Layer 5 of a small transformer language model trained on English Wikipedia (17 layers, counted from 0, width 96).
Take only the direct path to the model's output, skipping the later layers: a vector added to the residual stream pushes a token's score in proportion to its dot product with that token's output vector.

Output vectors of the tokens that the questions are about. A number n stands for n times 0.03.
"om": 6 -2 -1 -1 -25 -2 -19 8 10 11 24 -12 -14 -19 11 -23 6 -3 10 16 9 -14 13 -1 0 7 -9 -21 -1 4 7 -12 -24 23 -4 3 9 8 9 11 -10 10 0 3 5 5 -3 -7 33 9 3 8 -15 0 -6 2 11 7 -5 15 -7 -11 4 -8 -4 3 2 -17 23 -11 7 -6 0 -2 4 -4 17 -19 7 -9 23 -9 -12 -10 9 -19 11 -13 -5 9 -26 6 6 2 19 -22
" January": -2 -12 17 -22 1 13 9 -25 0 -10 -4 -2 -1 4 -15 -5 8 9 6 -21 -1 12 5 16 -5 1 1 10 30 -7 -1 12 -24 -6 4 -9 8 6 8 -1 7 12 10 13 -11 3 15 -5 -16 3 6 -24 -7 13 15 -14 3 -12 3 -7 8 3 -2 4 -16 16 7 1 4 13 -4 7 9 -10 8 -6 3 -18 -25 15 -20 -9 4 14 -10 2 -13 -3 8 3 -17 -5 -12 -2 13 16
".\"": -19 32 19 -28 5 8 -14 -38 44 21 -38 27 -34 -45 -31 -18 31 40 -17 -52 17 -18 -20 21 -15 31 -4 28 38 -14 20 21 -29 -14 -33 -44 -1 28 -27 -43 10 94 3 19 -25 -44 29 -21 21 29 25 -9 -29 22 28 -44 27 -10 -23 22 -32 40 -51 34 1 43 -39 1 44 5 12 4 -32 39 25 -46 -35 -11 -12 28 -37 -25 38 22 13 22 -14 3 63 25 -24 -50 1 27 -22 -22
" as": 0 4 -19 -3 12 28 1 15 -15 -3 2 -16 17 5 1 12 11 -6 12 -10 -3 -2 -4 4 -1 1 -8 -3 4 -20 -6 -10 -2 -19 -8 -6 -8 2 -1 8 -1 -11 -2 13 -2 2 1 -8 -5 -5 -3 12 -13 14 8 11 8 -2 -10 19 12 13 6 4 -5 9 3 4 7 -5 13 8 2 15 0 -11 5 -12 0 9 -2 10 -5 -9 14 -9 -1 2 3 -10 -4 -14 2 -4 -5 -26
" of": 13 -11 -20 -13 13 12 4 12 -8 -22 3 0 3 1 -1 17 3 13 -9 -24 -9 -17 -3 5 3 -6 -10 -19 5 -17 -12 -3 2 -1 12 16 -1 2 -16 5 12 -14 0 14 -2 6 -7 1 7 8 -6 11 4 -10 -4 -5 0 21 2 19 5 14 -13 -14 -9 -8 3 15 2 6 17 -13 14 -10 -11 10 -4 10 -5 -6 4 7 9 -9 8 6 9 -16 1 -5 -17 9 -8 13 10 -4
"use": 4 18 -7 1 -12 -25 -5 -3 30 4 10 3 -19 -2 5 -4 13 -3 -7 2 -2 -12 -6 15 -2 9 -8 18 -2 -12 12 12 -17 13 -38 -28 27 10 -12 -17 3 38 -6 13 12 -19 4 -12 -5 3 -14 7 -1 12 -8 17 3 -7 1 -3 -13 8 -9 -27 3 5 -8 -18 17 3 5 6 8 -18 -15 -15 26 -13 4 -15 0 -6 34 0 -13 3 6 18 42 -13 -23 3 22 22 -19 -14
" population": -4 14 -3 -30 3 0 -1 -11 35 4 -18 -3 -4 -38 2 2 8 10 -4 -32 15 -11 -2 -11 -6 44 -9 13 17 14 7 -4 -13 3 -8 1 -18 -3 -34 -17 4 1 10 -20 -5 -4 -2 26 14 5 12 -6 -24 36 3 -29 0 19 -6 22 -29 8 -10 -9 9 9 7 4 -7 22 -6 1 -12 13 11 -20 -17 5 8 14 -23 -4 31 8 31 -6 8 -9 19 0 -2 -21 13 2 -20 8
"orn": -4 24 20 14 -23 -20 -10 -2 -18 -14 19 5 -10 5 -11 -14 5 -3 1 2 0 -17 -9 -9 -1 9 -6 -8 8 -9 18 17 -3 -3 -11 -4 -4 5 -11 -6 -12 28 -13 -4 -17 6 13 -10 -9 -5 -16 3 -21 12 23 6 6 -9 -9 10 7 -13 -4 12 4 8 1 -18 -14 10 6 -12 2 18 22 29 21 -1 10 -2 -18 -6 -13 21 32 -21 -16 -1 1 5 2 -6 3 27 9 -14
"iet": 6 -6 -1 -15 -11 16 5 0 36 -1 -33 0 3 -22 -27 -7 -6 -4 -13 -6 11 27 13 -8 0 11 -1 0 -17 -15 15 -4 -19 20 -40 -25 -7 -2 3 -3 3 19 15 16 8 -10 2 12 4 15 28 -8 -1 -8 -6 -18 0 -24 4 26 -18 -6 -25 46 -4 18 -19 -12 19 -12 15 -5 10 34 -7 -2 -21 -14 2 -12 1 11 11 21 -7 21 4 6 16 -1 17 -3 -3 -8 -7 -21
"ty": -15 6 -10 11 3 -9 -8 -7 18 -17 -2 -2 -24 2 26 -11 -20 8 19 -4 8 17 -34 19 3 16 13 8 25 -18 6 -4 26 -29 -32 23 -10 20 -13 -16 -3 13 7 -4 -7 -16 3 -21 7 11 23 -9 -9 6 28 -21 -4 6 -11 32 0 13 -2 0 27 -8 -1 -34 15 11 -19 -11 -14 6 2 9 10 -24 -4 4 -29 -12 -1 -15 18 16 14 -26 29 -7 -14 -4 16 -25 14 23
"side": 2 -16 -10 -23 21 3 4 -5 12 14 -13 -5 12 17 8 -27 29 13 2 -13 4 5 -20 21 0 9 1 12 6 -36 -7 31 -23 -8 -17 -16 6 6 -23 -27 9 14 36 8 -7 13 10 -1 15 3 -24 -15 -6 -1 18 14 -6 11 -29 -2 -12 2 -14 -16 9 -15 5 -3 1 -6 10 -6 -28 1 14 -16 5 -17 -2 11 -25 -6 22 13 8 44 -13 11 23 21 -8 -15 -9 31 -13 -14
"=": -2 -8 8 16 22 16 -6 -19 10 14 -9 11 -18 3 -2 -9 -15 6 2 -4 22 -22 -13 20 -1 27 13 6 -10 11 -8 14 -6 4 -10 -16 27 8 4 -11 11 16 -5 -5 -4 -15 8 -20 16 14 17 -4 7 -1 -19 -16 9 -5 -11 -10 -20 5 -14 22 -6 42 4 -18 -4 -18 -11 -7 -41 -6 3 -8 0 -5 -5 21 -11 12 4 -7 -14 -1 4 19 -3 3 3 11 9 10 -21 -10
"ps": -2 15 14 -22 14 -12 -8 1 17 13 -23 -12 -15 -4 7 -31 31 -15 -21 -18 22 7 2 4 1 3 -13 0 3 -18 3 13 14 -6 -30 15 -5 31 0 -8 -12 19 -11 -9 -20 5 24 -9 -9 -16 -2 -31 -2 21 -26 4 0 -6 -20 8 15 4 3 40 28 -9 -12 9 7 3 8 -1 -19 2 19 13 -16 -3 5 16 1 -13 12 -11 13 6 3 -11 27 -1 -3 -24 13 17 -14 -1
"uss": 7 -6 -11 -22 11 -8 1 11 25 11 -12 24 -21 -4 -12 8 -7 -6 -15 -2 -7 -24 6 26 3 9 -26 26 0 -15 7 -3 -4 20 -2 3 4 17 2 -6 11 41 -6 -7 -5 -26 9 2 3 -4 -1 17 -4 -27 9 -14 17 -16 -15 -3 8 -2 5 -11 43 21 -11 8 -17 6 0 5 7 0 3 10 -9 -12 -22 -8 6 -3 -11 5 13 2 -33 21 20 -5 -6 -14 5 24 -27 -14

Each question shows what one neuron of this layer's MLP adds at an activation of 1. A number n stands for n times 0.0048.

n142: -27 18 2 -5 20 11 -17 49 -6 -34 18 4 -2 3 25 12 0 -14 -2 -14 -32 8 -9 8 -1 -24 34 8 -7 -3 -16 -9 -33 15 -14 -5 9 -36 4 4 -1 -40 -38 35 10 15 -14 -34 1 7 -31 -1 -13 6 8 13 -12 2 7 42 53 -20 9 2 6 -5 0 -56 8 -34 -35 77 6 -10 15 -8 -1 -1 20 28 0 36 -24 -15 -1 11 -33 11 16 12 -16 -3 23 2 13 -14
Pushed up most: " as"

n76: -11 -9 4 -13 1 -5 5 0 0 -4 -8 5 0 -1 -5 2 1 -1 2 -14 -2 -3 3 6 -16 2 6 3 3 12 -3 4 8 -10 3 3 -15 1 12 9 2 18 15 -6 -11 -2 6 19 -13 1 0 4 7 -5 -6 4 5 0 -4 -1 4 1 -1 7 -11 -2 6 -10 21 5 6 -3 6 -9 -1 -4 10 3 -18 -10 -10 -7 -2 4 6 9 2 12 -2 0 -9 10 3 -11 13 10
Which two tokens does it push up most, strongest first? " January", ".\""

n202: 1 4 2 -8 -2 2 -1 1 -1 0 -4 -6 0 2 -6 1 -4 2 -3 -2 7 -1 4 -1 -4 10 0 -2 -1 4 -1 -3 -4 -6 2 -4 -5 0 -4 9 2 7 0 0 0 -3 -1 3 -3 -4 3 0 5 -3 -2 -4 -4 -1 2 2 0 -1 3 6 -1 -1 2 -1 -4 0 0 -1 -1 3 4 -2 1 -1 -8 -2 -3 -4 -2 3 -2 2 3 1 -4 1 2 2 8 -3 2 2
Pushed up most: "iet"

n95: 16 9 0 -1 -6 -11 -2 -2 2 3 8 -3 2 5 1 -1 15 -6 -15 -18 10 4 11 3 -1 21 -2 -3 -12 9 -10 2 -14 5 5 -1 5 3 -5 1 -3 -10 -3 1 0 -1 -12 1 -11 0 5 -2 -1 -1 -3 -2 -14 5 -1 -5 -1 7 13 -11 2 2 4 0 -9 -3 12 -3 5 20 -5 4 -7 -2 8 8 2 0 7 0 -4 -18 1 -7 2 -6 2 15 -8 0 -12 -4
Pushed up most: " population"

n129: 10 -12 5 13 11 -10 -8 13 -8 -29 -35 7 -2 14 46 15 -12 -29 -5 -3 1 16 3 15 24 -19 -13 -7 -20 3 -12 30 -11 -14 17 -13 2 -10 2 2 12 -29 -13 -15 3 -7 -38 3 7 -2 9 28 -8 17 -5 -23 11 -2 9 -3 44 23 23 -9 -14 -21 19 14 7 -4 -25 -6 7 -21 -1 -9 -25 17 6 20 10 5 -25 13 10 11 11 10 -17 6 -4 -17 -17 5 1 8
Which two tokens does it push up most, strongest first? " of", " as"

n45: -28 -2 -32 10 -10 21 3 5 10 0 -8 -1 -6 -28 31 4 11 -2 28 20 4 16 0 -8 2 22 -15 -19 0 7 -19 14 24 -19 9 10 -20 4 15 3 -27 -28 19 -8 25 23 -1 -11 5 0 12 2 -12 -6 25 11 25 2 -7 18 4 -2 9 21 16 -15 -1 -31 -4 -1 -17 -9 12 -27 6 24 5 -4 -17 -19 -3 -22 -24 29 -22 3 11 -5 10 -29 10 -12 -38 -16 22 35
Pushed up most: "ty"

n122: -11 -7 -2 4 -4 -10 10 8 -2 -4 -1 -7 5 3 -2 0 -2 6 3 8 -12 2 -7 1 -4 -8 -1 8 5 3 -2 4 9 -5 5 -10 -2 -7 5 0 -1 10 9 1 5 -1 3 -3 -2 7 1 -6 4 8 5 -1 15 -4 1 -4 0 5 -2 5 -1 4 2 4 -5 8 1 -9 2 -4 6 7 9 7 1 -4 9 -6 -4 -16 1 -6 -2 1 -2 6 -8 -9 -3 -1 2 -6
Pushed up most: "orn"

n61: 11 -6 16 -17 -2 8 -15 -19 4 -5 3 14 -6 17 -8 3 -3 -4 -3 24 1 -3 0 -2 -7 1 -26 -5 -16 0 4 -33 -1 7 0 22 9 -3 32 0 -9 2 -3 -10 -3 5 7 14 6 -5 12 27 -1 11 3 7 4 14 0 19 -9 9 -6 -23 1 -11 -8 14 0 5 -12 2 -20 -13 -17 -15 11 -5 16 -4 14 21 6 0 -1 -3 0 -12 -17 11 -22 -3 7 -12 15 -13
Which two tokens does it push up most, strongest first? "om", " of"

n62: 1 1 -1 -1 -1 1 -1 2 0 0 1 0 1 0 -1 0 1 0 -1 1 1 1 0 -1 1 0 0 0 -1 0 -1 -1 0 0 -1 0 1 0 -1 0 2 1 1 0 0 -1 0 -1 1 -1 1 1 1 0 0 0 0 1 -2 0 -1 0 0 -1 0 2 1 0 0 0 -1 0 1 1 0 0 -1 -2 0 1 1 1 -1 0 -2 1 0 -1 0 0 -1 0 -2 0 0 1
Which of these tokens does it push down most? "orn"

n159: 0 -23 8 -2 11 -1 -3 3 6 2 -2 -13 3 19 4 14 -10 20 11 -5 6 10 -10 0 -8 -2 -7 -12 -12 6 -2 8 0 -8 11 -7 -5 13 2 24 -14 6 15 -30 -10 -12 22 11 16 -27 3 1 8 -5 -9 -27 18 -1 11 -15 -1 7 7 -5 -13 -4 12 4 12 23 23 -17 -11 -5 7 0 7 2 -11 1 9 -36 -18 3 -13 0 -2 -13 -10 -3 12 7 16 -1 0 19
Pushed up most: " January"

n164: -10 2 -19 -2 7 13 -10 -5 -13 -8 3 -5 0 2 8 -1 -9 -22 -18 31 -1 -5 -8 7 -14 -10 -9 16 0 13 12 14 2 0 13 8 -9 3 8 3 11 32 11 -5 -3 11 20 2 -4 -5 -8 -10 10 -3 -8 3 20 -1 -10 13 7 5 -14 16 -4 -5 -3 3 -12 18 1 -3 -1 -10 -21 -5 13 8 -17 -15 10 -12 0 -7 16 -1 -4 12 -15 1 -3 -2 -5 -6 3 4
Pushed up most: "uss"

n125: 1 3 3 1 0 -1 -2 4 -1 4 0 -3 -1 1 -2 0 0 -2 -4 -3 4 -1 -1 1 -2 2 1 0 -2 2 -1 -2 -3 -2 -3 4 -4 -3 -6 2 1 4 3 0 0 1 -2 -4 0 -2 -3 -4 -2 0 -1 0 4 -4 1 1 3 1 1 0 1 2 -2 4 0 1 2 -2 3 -1 3 0 -1 4 0 3 2 -1 -3 2 -1 0 1 -1 0 -5 -1 2 -2 2 -1 -2
Which two tokens does it push up most, strongest first? "ps", ".\""

n37: -1 0 0 -1 0 -1 0 0 0 1 1 1 -1 1 2 -1 -1 1 0 0 -1 1 0 0 0 0 -1 0 1 1 0 0 0 1 -1 -2 -1 -1 0 0 1 -1 -1 1 0 0 -1 1 -1 0 0 0 -1 0 0 -1 0 1 0 0 0 1 0 -1 -1 -1 1 0 0 0 -1 -1 1 -1 -1 0 2 0 0 0 0 1 1 -1 0 0 1 2 0 0 -1 -1 0 0 -1 -1
Pushed up most: "use"

n167: -1 -3 -7 -22 2 -6 1 8 1 -4 8 6 3 7 -6 10 -4 7 -10 23 -3 -11 -19 8 -2 3 0 -2 11 -2 -2 -20 6 5 7 1 11 -8 -16 -10 -26 15 18 18 1 18 2 12 -2 5 -12 17 -6 -1 -2 8 -8 19 -8 -18 1 16 -3 -20 -4 -3 -13 8 16 0 2 1 -17 31 -23 4 15 -18 6 5 10 10 18 -23 -2 4 9 3 -26 13 -4 2 -16 5 2 -1
Which of these tokens does it push down most? "ps"

n72: -4 1 -3 -3 6 5 4 -3 2 -8 -6 8 -1 -3 -1 3 -7 2 5 -1 0 -2 -3 1 -3 -1 0 -4 2 2 -4 -2 -6 1 0 3 2 6 5 7 2 6 -2 -4 -6 -2 -1 -2 -3 2 -4 -9 2 -3 -3 4 0 -1 -2 7 4 4 3 -11 -5 -2 7 -2 3 3 2 -4 -2 5 -7 3 5 8 3 4 -3 0 4 -1 2 3 -4 3 -2 4 0 2 -4 -8 -3 2
Pushed up most: " of"

n228: 23 -11 13 3 2 -13 -3 3 4 -7 -10 20 8 -28 24 -24 -31 38 42 -6 -1 8 -16 46 -37 10 5 -10 -9 4 -11 9 19 29 1 -9 15 41 5 39 -3 19 1 -36 -19 -23 4 24 -9 -39 22 24 2 -7 -7 -38 5 -25 -20 -10 12 21 -22 -26 -10 -23 21 -23 4 22 28 -23 10 -6 -6 -11 -12 -2 -21 -12 35 8 -15 -3 -15 -7 -8 14 -1 7 34 -24 8 3 29 7
Pushed up most: "uss"

n212: 6 4 11 -11 -1 2 -10 -9 0 -6 1 6 -3 -1 14 8 4 -15 -15 15 2 -1 2 14 -11 0 0 -6 -1 4 1 5 14 -2 -1 10 -17 -6 13 -7 0 5 6 -1 7 10 4 -6 -1 1 10 8 -3 4 -18 2 -1 -7 4 -2 9 8 -9 -3 2 3 -4 -6 9 0 -5 -13 -2 -11 3 -6 -9 -19 -10 11 -2 15 0 -1 -5 2 0 8 6 -6 -2 -1 -2 7 -2 0
Which two tokens does it push up most, strongest first? "ps", "="

n158: -19 3 16 -14 -5 -34 -18 -26 -32 -26 -4 17 45 26 16 9 -22 16 -3 -13 31 49 -21 14 -18 -11 4 -8 17 15 17 -3 21 28 23 4 4 18 15 0 9 -74 -7 0 16 -23 -1 21 10 4 -24 -9 -3 24 3 -2 9 -1 16 -1 23 25 -5 9 11 -23 0 -3 -6 -3 -9 -13 -20 1 8 4 -9 -10 -17 -9 -11 -32 1 -20 9 -10 18 3 -7 12 -10 6 6 14 -5 -12
Pushed up most: "ty"

n166: 9 9 0 -17 -3 4 -14 -40 14 9 -7 14 -12 -4 -2 1 13 14 -1 -4 5 -7 5 5 -36 4 -2 -7 29 -5 7 12 -13 0 -3 -8 -4 5 -5 -10 1 72 1 10 -14 -8 7 1 -2 -12 13 7 -2 15 11 -9 14 -21 -8 -8 -16 6 -28 22 5 20 -8 -11 -2 10 4 -4 -11 46 13 -24 -15 -35 12 -1 -5 -12 18 2 8 16 -4 -2 14 3 -24 -37 8 27 -3 10
Which of these tokens does it push down most? " of"

n193: 11 -4 -4 -4 19 1 27 17 24 -11 2 -1 -10 16 18 27 -17 -12 -17 22 -19 -8 -13 5 -13 16 -24 -11 5 -14 -6 11 -11 29 12 -12 -17 -10 -1 7 -2 -2 -21 20 -17 9 5 -11 7 -24 -16 26 -1 -16 -4 19 -3 14 -6 -3 12 5 12 -7 16 -6 21 8 -10 -22 6 -11 1 18 24 -9 12 -18 2 -6 7 -14 -34 -7 6 -26 -22 -3 15 5 13 11 26 -4 -12 -20
Pushed up most: "uss"

n75: 8 20 7 14 30 6 -12 17 0 -26 1 12 8 -11 -11 0 1 -5 -10 -4 9 16 35 30 -36 -3 -9 0 -2 -5 12 -17 -4 -7 9 14 -9 -6 -7 -8 7 43 -14 -28 6 -30 -12 1 -11 7 6 11 5 21 -9 -7 21 16 -13 -3 -10 -15 -14 1 -6 7 16 -7 18 -15 17 -8 9 -2 18 18 -19 -18 -8 -13 16 -17 3 5 4 0 -12 33 -13 -13 -22 21 -1 -8 -8 20
Which of these tokens does it push down most? "side"

n17: 13 -1 -16 -30 -12 -8 12 -21 -1 14 5 0 0 3 6 -8 -1 0 -6 5 4 8 -3 1 -3 -5 -18 8 5 -5 37 -16 -16 2 1 5 -2 -11 17 10 -13 24 8 6 -1 13 -13 10 -5 1 4 -17 -5 -11 -3 15 -6 -4 2 -7 -10 11 -7 0 3 -10 -19 -7 3 -16 -6 -5 12 -3 -30 2 11 -16 22 -10 10 6 4 12 -9 15 8 15 13 4 -9 5 14 0 -16 15
Pushed up most: "use"

n109: -1 21 9 1 -16 9 -6 -10 24 -19 -2 23 0 7 -14 -9 -21 -11 -1 26 24 -7 -4 -5 -24 -15 17 -3 5 -1 3 8 -16 -3 -10 3 -8 0 -2 -8 -7 44 13 -2 8 -19 9 -21 12 9 17 8 11 -3 10 10 15 -6 3 0 5 1 4 18 10 8 2 -3 -3 19 -15 -5 -14 -25 3 -41 1 12 -10 25 -9 14 -11 -11 14 -17 -9 10 25 15 15 -4 -35 -16 -11 -4
Which of these tokens does it push down most? " of"

n236: 2 -25 12 16 34 10 27 -6 -32 -5 45 -9 13 2 -24 -34 -4 9 -5 -4 50 -9 25 3 -7 16 65 7 -10 26 4 1 15 -15 -1 -25 29 -2 -7 -25 28 -26 -24 -10 12 -48 50 27 33 16 20 -8 -12 3 -15 14 -43 11 -4 -43 -38 -15 -20 5 -22 10 -21 -12 8 -9 0 34 -1 -68 4 0 8 26 0 4 -5 0 -1 -17 -16 -15 15 13 33 -7 9 6 -3 -31 3 -23
Which two tokens does it push up most, strongest first? "=", "use"

n69: -30 -18 5 -8 -10 -2 -30 6 -8 20 5 5 2 0 -8 9 -8 -3 2 28 -5 5 18 20 0 -10 -2 9 -15 22 -1 -8 -21 8 4 -21 -3 5 14 7 5 26 13 -5 -2 -6 -3 0 10 2 -18 -13 22 -2 4 7 38 -2 10 5 28 15 -5 8 -10 -14 -22 1 1 12 3 -22 -5 0 -34 20 -7 -9 37 -2 14 8 -28 3 20 -6 -17 -7 -12 -15 -2 1 0 -22 14 4
Pushed up most: "om"